Layer 10 of a small transformer language model trained on English Wikipedia (14 layers, counted from 0, width 128).
A neuron adds its activation times its output weights to the MLP's output. To switch it off is to set its activation to zero at one token and run the rest of the model.

Output weights of the MLP neurons that the questions are about. A number n stands for n times 0.0044.
n25: -2 15 12 11 -13 -37 -1 -34 8 23 20 -18 71 -12 -1 -1 -14 -15 -28 -14 -2 13 25 -33 -26 -12 -20 11 -12 -4 3 23 -4 -6 -28 5 -11 -38 12 -37 -11 -33 -9 27 10 -3 -12 58 13 29 -20 6 -29 12 39 -6 3 1 -15 -12 24 39 12 -18 6 -9 -33 29 34 9 -4 -35 -40 23 19 23 24 -31 8 -22 -7 -11 -3 6 23 -14 4 -8 -2 23 -13 12 21 3 9 -39 -19 23 -5 -18 40 21 0 -38 -2 47 -9 5 30 42 7 3 -2 0 25 -6 -29 7 38 21 -50 35 26 -28 0 -49 -30 -7
n98: 19 3 42 -25 -15 16 13 -3 -19 17 6 -5 2 25 14 11 3 24 -9 -22 1 -21 -29 33 -45 59 -10 -16 13 2 4 -70 25 -28 -12 -16 11 -9 26 -6 -14 -4 -20 8 -46 -3 18 -28 2 -11 -29 54 -1 14 -24 35 18 -9 2 -26 22 -10 -1 -10 -19 24 -10 -34 -5 12 -15 -28 -1 35 -57 -53 24 62 -39 -10 19 -4 33 -39 -45 -23 16 -29 19 1 31 -38 -46 11 20 -35 -29 8 -16 -15 3 -10 46 -28 50 29 16 -22 -9 -6 4 34 26 -19 -22 22 48 29 20 22 24 -13 1 27 6 -16 32 15
n144: 0 8 -1 28 17 -26 11 8 -32 60 16 -22 -21 -28 2 43 4 -37 7 24 16 16 50 53 74 -46 21 -12 -36 30 -57 -27 34 -8 19 24 -70 0 -15 -66 -36 -11 -30 10 35 -3 -2 3 45 -70 -26 -42 -5 52 -24 22 17 -20 -1 -22 4 45 7 -37 15 -15 -30 -43 11 -33 -58 8 32 55 -14 24 14 40 24 -21 -8 -39 19 4 -19 3 26 -16 -32 3 38 76 -5 15 -26 -28 -27 39 -17 -7 8 -23 53 -32 65 -47 5 -93 6 17 -36 -10 58 45 27 39 3 -15 -7 -46 24 -66 1 15 -5 -41 -4 49
n160: -27 2 13 1 19 -38 18 -3 15 -67 -27 32 18 13 4 -14 -5 23 38 -39 23 17 -6 -34 -50 -6 5 35 30 -6 7 -6 12 31 21 -2 1 -34 12 23 -34 18 -23 -40 -1 -4 -20 8 -30 23 19 -29 -55 -26 10 5 36 43 -2 -26 -1 32 -10 18 -32 -24 1 15 -53 0 46 7 -37 32 -10 -21 -5 -26 31 -18 -10 -32 9 4 -10 20 -2 -60 -7 32 -30 7 -4 32 -20 3 20 -14 -21 46 -22 27 27 7 -8 -26 -22 10 -17 29 23 14 -40 9 21 -40 10 67 -5 10 40 15 5 -22 10 32 15 3
n218: -33 -53 -1 52 21 -10 -11 9 32 -31 46 5 -5 36 -44 1 29 -11 -14 34 -1 -8 -25 23 10 -1 -26 29 23 14 14 43 -27 -18 17 -31 -12 7 -22 -28 30 7 -24 -15 4 -22 -45 -1 -11 12 -12 4 -24 38 -15 23 -2 -41 50 9 -34 22 -11 39 11 4 -21 -12 -18 46 -39 4 -21 12 -47 18 12 -6 -19 -17 -16 -8 24 36 1 32 20 -29 -32 14 -2 21 -9 31 -9 13 3 15 -2 -56 2 -12 9 15 10 -46 -9 35 41 28 -6 -8 -2 21 22 12 31 -2 10 -22 -39 -5 -10 -20 -32 -3 53 -19
n252: 67 -9 5 15 -4 3 1 9 42 15 -12 -8 29 -71 55 -35 1 0 -37 -31 7 44 -35 -8 4 -36 -5 -15 12 -34 -11 35 -2 5 31 17 -30 8 -15 -19 -3 28 -22 -24 47 32 18 10 5 8 -11 -46 33 32 25 52 -50 -16 17 13 2 -13 7 24 -11 12 -22 -5 -51 -19 8 -13 36 -52 20 -42 -21 44 -21 -10 -3 20 -43 12 51 -6 -38 -14 -4 -4 -37 -33 9 17 -5 4 -45 -2 -16 -7 17 -10 -9 5 19 1 49 -21 -35 49 17 -3 -22 21 -42 49 23 1 -2 6 29 -21 18 -19 5 4 -25 18
n336: -13 7 -19 12 50 30 3 4 -23 12 1 -13 -8 61 -18 1 17 0 -26 -1 41 -9 -17 -41 -8 13 26 -2 -23 24 -22 5 8 -10 58 -45 -5 -1 28 58 1 -27 -15 2 3 -6 -9 9 -15 -6 30 -1 -17 32 -1 15 -19 -6 0 -4 -1 3 18 -10 28 -25 25 -23 -46 -9 -52 3 -1 -17 24 19 -12 -24 -31 7 40 -43 4 31 -26 7 7 -21 18 65 5 -7 -6 -49 1 19 17 33 51 -38 -29 -19 -3 5 32 -25 24 -6 -21 4 1 -4 -34 -11 -22 23 -42 -32 -34 26 24 24 -18 10 -35 4 54 15
n355: -2 31 -19 -40 16 28 -33 18 31 -21 36 -11 19 22 -1 1 39 -14 -2 55 -7 -15 4 -2 -14 11 -32 -29 -25 -27 31 3 2 22 -26 -58 -4 -44 -6 -10 15 37 9 11 12 -31 -14 1 -15 -36 -6 25 -24 -18 -31 -15 22 11 -21 -3 -3 -10 -19 22 -16 -29 20 -64 -20 11 -5 13 -12 14 -3 27 17 7 -27 -19 -19 -17 19 -6 30 -18 30 25 -34 21 -11 52 19 -18 -17 -21 17 3 -6 25 26 -31 -20 20 -21 27 15 33 5 12 -3 -24 7 -15 19 7 12 12 5 27 61 -30 -13 -12 35 -9 -17 1
n360: 20 12 0 27 0 40 -20 -9 7 21 16 -47 -12 15 -20 33 -23 3 30 10 10 13 -1 -19 14 -11 -32 -36 73 -4 3 24 6 -8 0 -12 -31 -27 -21 -58 -5 14 69 19 52 39 7 66 6 0 -57 1 -7 36 -26 10 -32 -52 4 -7 27 32 7 -26 -20 -14 -24 -26 -41 18 -30 9 -14 56 -19 -22 -9 29 21 -41 -2 50 -51 12 46 3 54 -30 9 -14 34 3 -4 -14 -4 -10 24 70 -23 -8 49 -33 34 11 -55 71 34 -34 -64 13 -35 -14 -45 31 -51 17 -27 -16 24 -21 -39 -41 12 2 5 -2 19 -11
n384: 16 0 42 -21 -12 23 -25 -16 36 5 -11 22 -6 -23 -16 18 4 0 13 8 9 23 -14 11 31 6 34 -58 5 -44 18 -3 6 -25 -40 30 -42 16 -2 -6 -27 -19 33 -15 10 -4 6 -26 13 17 -34 -42 1 24 10 23 -28 -32 -9 -61 -26 -12 -24 18 16 30 2 -24 -2 18 -29 12 18 22 1 -9 -9 16 -27 -42 1 -22 -42 -34 69 1 -41 -31 -59 26 -13 -16 15 -12 11 -2 54 3 41 38 23 13 -24 30 1 24 10 5 42 4 -48 45 13 15 -6 32 19 0 7 20 32 -7 -32 48 27 -16 -64 -10
n389: -7 30 18 25 58 -19 -51 -19 -4 -6 -16 -5 -7 18 -30 16 6 -48 -18 -20 8 -7 -3 -17 18 -26 13 -21 11 5 24 -9 -27 -15 27 11 0 -34 -7 13 -27 21 3 -1 -24 7 -49 -19 -27 -29 -24 20 -30 -50 -2 1 43 2 37 20 21 -2 -16 -6 19 7 8 24 -6 -36 -50 16 12 -10 10 -5 40 -30 6 67 -12 -21 20 15 -14 15 39 -5 4 -12 -25 7 32 -2 0 1 17 -14 7 3 20 19 25 -17 -1 2 58 -21 7 38 23 8 13 5 1 32 0 -18 -56 33 36 9 33 -48 -19 -7 -4 -25
n407: -1 38 19 22 -22 -16 37 -9 0 2 -37 -33 15 -45 -23 20 8 -16 28 36 -11 5 16 4 -21 -10 35 20 22 3 -1 -18 31 4 -7 -12 3 -38 34 -5 -42 13 -25 11 -12 7 43 -41 -10 22 -12 -5 12 5 16 -1 25 16 19 -9 36 -28 21 -15 -59 37 10 52 33 -40 28 -20 41 -24 3 -11 0 -35 -37 -70 33 -15 9 -14 31 8 1 -6 8 -13 58 0 -56 -38 -11 -23 16 -7 -7 -62 -8 14 25 41 -22 -13 20 42 -16 5 -5 24 19 15 -39 -9 31 -33 7 -47 -4 -26 -26 8 12 -4 69 5
n417: 33 -8 30 -17 19 28 20 25 -19 -23 34 1 -31 40 -27 7 24 -4 27 17 6 21 25 -43 -19 -33 21 41 -26 -4 -13 16 -16 21 -31 22 24 19 -1 -9 -20 -10 30 -6 24 -24 -21 5 -11 24 -44 -9 -12 -11 16 -4 21 29 -43 -11 14 18 -9 0 -33 47 6 -8 3 11 5 21 15 -19 22 9 -49 -28 2 -14 -35 -36 -4 -4 19 -4 1 10 -27 19 -38 -13 11 -25 -18 34 1 -37 -26 37 -28 10 -54 -5 5 23 -43 38 8 -25 0 13 14 -46 -12 13 -40 -45 -6 19 -3 -6 -1 11 42 15 39 48
n432: 7 -6 13 1 -21 9 -20 3 -37 9 -10 14 25 14 -41 -35 -12 35 -13 -43 26 -21 -48 -30 -10 6 13 -40 -19 34 -27 43 -20 0 -34 16 -19 22 33 -41 -21 23 44 -3 -19 21 1 23 -9 63 -37 -4 1 11 1 9 -10 5 6 -26 4 7 14 -32 -22 17 16 12 -25 -17 -4 47 13 9 -14 17 26 20 25 -23 28 52 -54 11 -8 -15 37 -7 -19 -44 -3 -32 4 -13 31 1 -32 -12 0 -14 16 -6 -30 4 19 -9 -8 -10 25 31 -1 28 16 0 -5 52 -20 -19 39 -18 12 18 7 -6 6 3 13 23
n468: 3 -6 -12 4 -20 9 46 -6 43 35 -16 28 -12 -1 -2 8 23 -12 27 20 -8 3 34 37 -16 -52 16 -35 32 -37 -10 -33 -33 -30 6 3 6 9 -4 -40 -31 -18 11 -15 -22 29 -12 13 18 -17 -6 48 -26 8 -2 38 18 26 -36 13 -25 50 -11 58 -11 42 -3 1 38 -12 32 41 49 26 -42 -2 3 15 31 10 15 17 -25 -7 1 -13 27 -43 -8 -22 -14 -6 -8 7 12 -14 2 -10 15 14 -19 20 -19 -12 23 -24 21 -9 -37 -59 -29 0 -6 5 -51 -4 -50 3 26 15 -15 21 -11 -54 1 -21 33 10
n495: 6 -6 -6 -23 -13 -6 -14 7 -2 7 2 5 28 -3 28 -57 -24 -36 -23 1 -23 22 -43 9 20 -7 -8 -9 -35 5 -34 -11 58 -54 10 -7 10 6 43 31 -30 -13 -11 -27 9 -20 16 22 -16 -10 13 -34 1 -18 10 3 37 16 -32 16 -26 3 3 5 25 -14 -3 22 -8 15 -29 29 -8 -20 8 -19 6 -10 -44 4 -29 25 17 10 16 25 19 2 -15 27 3 21 -11 -16 -35 71 35 -12 -30 26 17 -43 -23 13 15 4 19 17 56 -3 27 -5 -9 -1 -39 31 1 5 -9 -8 28 -31 -27 52 30 3 40 -53

Each question names a token from some text and the token that comes next. It shows the activations a of the neurons there, in the order above. A number n stands for n times 0.087.

Then comes g, the gradient of the next token's log-probability with respect to the MLP's output, scaled to length 1. A neuron's effect is roughly proportional to its activation times (output weights . g). A number n stands for n times 0.0038.

"id", then "ney"
a: 0 0 0 0 -1 7 0 10 0 0 0 0 -2 0 0 41
g: -2 -11 -16 -19 30 -18 -36 35 29 37 11 11 6 11 26 -1 -36 1 8 -34 -5 3 14 46 -15 52 7 -32 -47 -7 -19 -5 49 5 -16 20 -18 15 -37 16 20 -31 9 -23 21 -38 18 -15 34 -20 -4 -9 16 -24 22 31 23 9 8 -37 8 33 23 3 -17 16 22 22 -36 -12 -13 -16 -4 23 4 18 8 -15 44 -20 -20 -18 29 8 -15 -13 6 0 23 19 -31 -18 10 -68 8 -29 24 10 -7 12 16 -4 -45 -61 19 36 -15 -3 13 -2 13 -35 -26 -1 14 8 -21 18 40 21 10 10 -25 -6 -21 -6 -8 -20
Which two neurons, each switched off alone, lower its probability most, in order? n495, n355

"ol", then "and"
a: -1 -1 0 33 0 24 -2 0 0 0 0 0 0 4 0 -1
g: -24 -8 -10 -31 -4 -21 21 30 -17 0 37 41 -4 -44 -4 -1 58 -12 23 -11 27 23 5 -18 41 13 37 -33 9 24 -2 14 -24 -36 23 3 3 16 -6 21 -34 -2 -22 -3 -5 -11 -30 -6 18 13 8 23 6 -15 -6 20 -61 -9 -31 27 14 13 13 8 -33 5 -3 -15 0 -6 3 49 10 -53 3 13 29 9 32 19 1 9 -30 -4 -44 -22 -12 16 11 53 4 -5 1 39 -47 -8 -57 -20 8 2 18 -17 -17 20 40 -20 -23 21 20 6 -15 25 7 -26 -15 -3 2 -18 -21 23 -7 -1 -1 -2 43 -9 -37 -35
Switching off which neuron hurts the next token most? n252

" its", then " success"
a: 3 0 8 0 -1 0 27 -1 -1 0 0 27 -1 -2 0 0
g: 6 -24 34 42 2 -12 10 -26 -12 44 -13 37 -19 22 23 14 -24 48 23 38 -9 1 29 23 -23 -43 -3 11 -4 0 -2 -41 -8 40 -13 3 -7 5 9 -12 35 67 -18 -26 -9 -32 -14 -7 1 -6 -28 -5 -3 -11 32 34 -21 -17 -20 -21 7 0 -26 1 -14 1 39 -26 1 -16 -2 -14 2 -12 9 -5 -23 6 -5 8 -11 -39 14 4 -12 1 19 -23 22 -8 -16 11 -32 44 -26 -35 21 2 -46 22 -10 -12 -4 -48 26 -7 36 -7 -7 -18 16 -5 58 20 24 14 23 -5 54 -19 -36 -7 -24 -9 6 -9 -28 36
Switching off which neuron hurts the next token most? n144

" song", then "w"
a: -2 -2 0 0 2 0 -2 -1 -2 -1 0 -1 14 22 25 2
g: -4 30 15 -19 8 1 -23 12 -7 -30 -8 -36 24 2 -24 -32 39 42 2 -9 30 12 -39 -5 -11 -6 14 -22 -12 8 6 -51 -21 -8 4 3 -23 -39 -20 -21 42 -25 16 14 -27 41 2 -30 24 -27 13 15 -9 17 45 42 -25 -25 34 -9 -7 -18 5 -11 2 3 -16 4 32 26 17 -19 -16 24 -11 8 23 11 16 59 15 7 44 8 -26 -28 -6 -34 29 0 -28 -44 -18 -24 50 -26 0 -8 19 7 -17 38 -20 1 -4 -43 -10 -2 -23 51 -27 22 -18 -12 21 43 -9 32 1 0 19 -4 -1 10 5 -2 -22 -7
Which neuron, switched off, raises the next token's probability most? n417

" \"", then "T"
a: 18 -1 0 0 -1 0 30 25 0 -1 0 0 32 42 -2 1
g: -10 -4 -30 -21 10 13 20 24 -5 16 -4 -2 25 -9 -43 -36 -24 38 14 -14 21 19 16 -32 17 15 9 46 29 25 -9 12 6 5 -9 -2 50 -14 -29 5 -16 -9 8 10 -8 29 -53 -24 29 -44 -2 -17 -27 -12 -17 -4 6 18 47 -4 32 -20 8 6 -19 14 -9 29 -2 -25 -53 -5 -39 16 5 23 -10 -10 23 -17 -33 -18 -4 -16 -20 29 -24 -7 -15 29 -14 -19 18 -35 -19 35 -23 2 -10 8 -16 40 11 -31 44 15 -11 4 67 -44 -4 1 54 13 36 -19 -7 -4 -22 0 -1 10 1 -33 25 9 19 -16
Switching off which neuron hurts the next token most? n417

" y", then "ou"
a: -1 20 0 0 -1 0 -1 40 -1 0 23 0 28 0 -1 0
g: 45 -7 -5 -14 -10 40 14 25 -29 -22 -22 8 -36 -27 -30 -13 -11 28 -37 10 6 9 -20 21 -25 6 15 -4 -38 34 15 -5 -17 10 19 25 -28 29 -41 -37 15 2 3 15 25 -15 25 -22 21 -24 -23 0 -21 -16 6 -16 1 7 -16 -5 -33 -23 27 -11 -13 13 24 -9 -15 6 42 47 29 4 50 -2 -71 1 6 15 -4 -14 14 1 -22 9 33 8 -7 -24 16 1 0 32 37 42 -38 -7 7 -8 18 39 23 -33 24 -22 8 -5 5 9 -30 5 24 -7 18 -39 29 -27 -42 33 20 7 -40 -35 9 -7 4 4
Switching off which neuron hurts the next token most? n417

" N", then "ipp"
a: 0 8 0 24 -2 0 -2 12 -2 0 0 -2 12 -2 1 -2
g: -38 -40 -3 7 0 24 16 -39 -46 -6 -3 28 8 8 26 -20 41 -5 -18 -36 15 34 -13 -11 -19 1 1 14 3 22 -31 -25 -36 25 36 -14 -16 12 21 -2 -4 24 -16 25 -21 -59 11 33 6 -33 45 34 -26 -48 30 -22 -1 -17 -5 29 -11 19 -5 -33 7 -18 -9 -11 4 -16 34 26 1 -17 22 23 -6 24 -15 22 -5 14 -7 5 -35 3 -15 -3 24 21 -16 -28 -18 -35 -16 -18 15 32 47 59 42 53 5 3 -9 2 9 7 5 11 7 -30 13 -35 -6 8 5 20 -14 -4 24 -22 -16 -8 -12 -37 -13 22
Switching off which neuron hurts the next token most? n160

"i", then "'"
a: -2 42 0 0 0 0 -1 0 0 0 0 0 0 9 -2 -1
g: 14 3 -31 0 -29 28 23 3 19 -38 22 -16 60 -17 -26 23 15 -22 8 41 51 -24 4 -9 -20 -24 -22 1 -4 -9 -5 43 -47 -27 -6 -7 -3 0 -9 33 -12 32 10 -15 0 21 19 -11 -30 37 -38 -7 -20 39 -36 10 4 11 -27 10 -19 -3 -22 24 -25 -4 -10 26 17 -51 15 16 23 34 -27 -17 -6 -14 -14 6 -43 32 -18 27 -6 -1 16 -14 -23 37 22 -5 -14 -52 43 9 26 -7 3 -25 22 -15 42 -37 35 -5 1 -6 48 -4 -32 -15 29 24 2 -5 -8 -8 8 0 -15 0 -13 -14 -20 14 3 23
Which neuron, switched off, raises the next token's probability most? n98

" |", then " Mich"
a: 0 0 0 -2 -2 0 24 -2 -2 -2 0 -2 -2 0 0 0
g: 12 -17 10 -23 -14 14 37 11 -22 43 -40 9 6 13 20 18 -5 6 3 -27 69 -9 -23 65 -37 26 27 -25 -13 21 -24 -41 -14 0 28 9 -16 20 32 27 -20 13 -28 -11 20 -16 -10 -36 29 28 3 -1 -23 24 5 -37 -28 -14 8 4 -28 -8 2 4 -21 0 48 6 1 -27 27 -35 36 10 15 -17 -35 19 9 -6 -24 -11 -7 -26 3 -3 -24 -21 -11 12 4 -16 -12 35 0 -4 -25 -8 42 24 -45 -3 29 28 -41 20 50 0 -31 27 4 -2 -34 -11 -31 -18 21 6 2 -7 -26 22 3 -2 13 -5 23 -8
Switching off which neuron hurts the next token most? n336

" D", then "est"
a: 43 0 0 0 -2 0 13 -2 -1 0 0 -1 6 0 6 0
g: -16 -10 7 -13 -40 3 20 -10 5 2 14 12 -2 16 16 -1 22 -25 -65 -21 6 -15 12 -10 20 7 25 16 26 -9 25 -22 -7 22 12 -6 66 -17 47 21 26 -7 -36 16 11 15 -34 -35 -11 11 -12 -14 -36 -4 28 17 -2 -46 18 -28 9 -11 -1 -23 -23 43 50 -1 53 -11 -6 2 -24 35 6 -33 6 7 -38 19 -15 14 1 13 -16 -20 4 -22 -21 14 -28 -6 11 -17 -12 -10 -2 0 -19 13 -22 16 -48 38 21 7 13 10 -3 -16 -10 20 -58 -16 15 -4 21 -9 65 24 -39 -20 30 4 30 -11 7 -14
Switching off which neuron hurts the next token most? n25

" established", then " after"
a: -2 -2 0 -2 30 0 -1 0 -2 0 0 -2 -2 -2 12 0
g: -18 -19 -12 -40 6 7 20 -20 9 2 -11 14 44 33 -6 15 10 31 -6 10 -14 5 -12 26 -1 21 -25 22 8 -21 -20 -2 -7 -21 36 37 -6 -13 -5 31 4 56 -11 -8 -68 5 58 5 -21 21 0 7 -31 -30 -22 9 -30 -19 -1 8 -4 21 34 8 -7 3 -53 -1 2 16 30 31 13 13 1 -20 -25 12 20 30 -26 24 5 -14 5 24 4 0 20 4 -43 14 -1 33 27 -13 -13 16 -24 -1 34 -53 0 3 -7 -12 -3 4 55 40 7 -16 -35 -28 -18 22 -32 4 -20 -38 -12 -27 -42 -39 -1 -10 34 -15
Switching off which neuron hurts the next token most? n218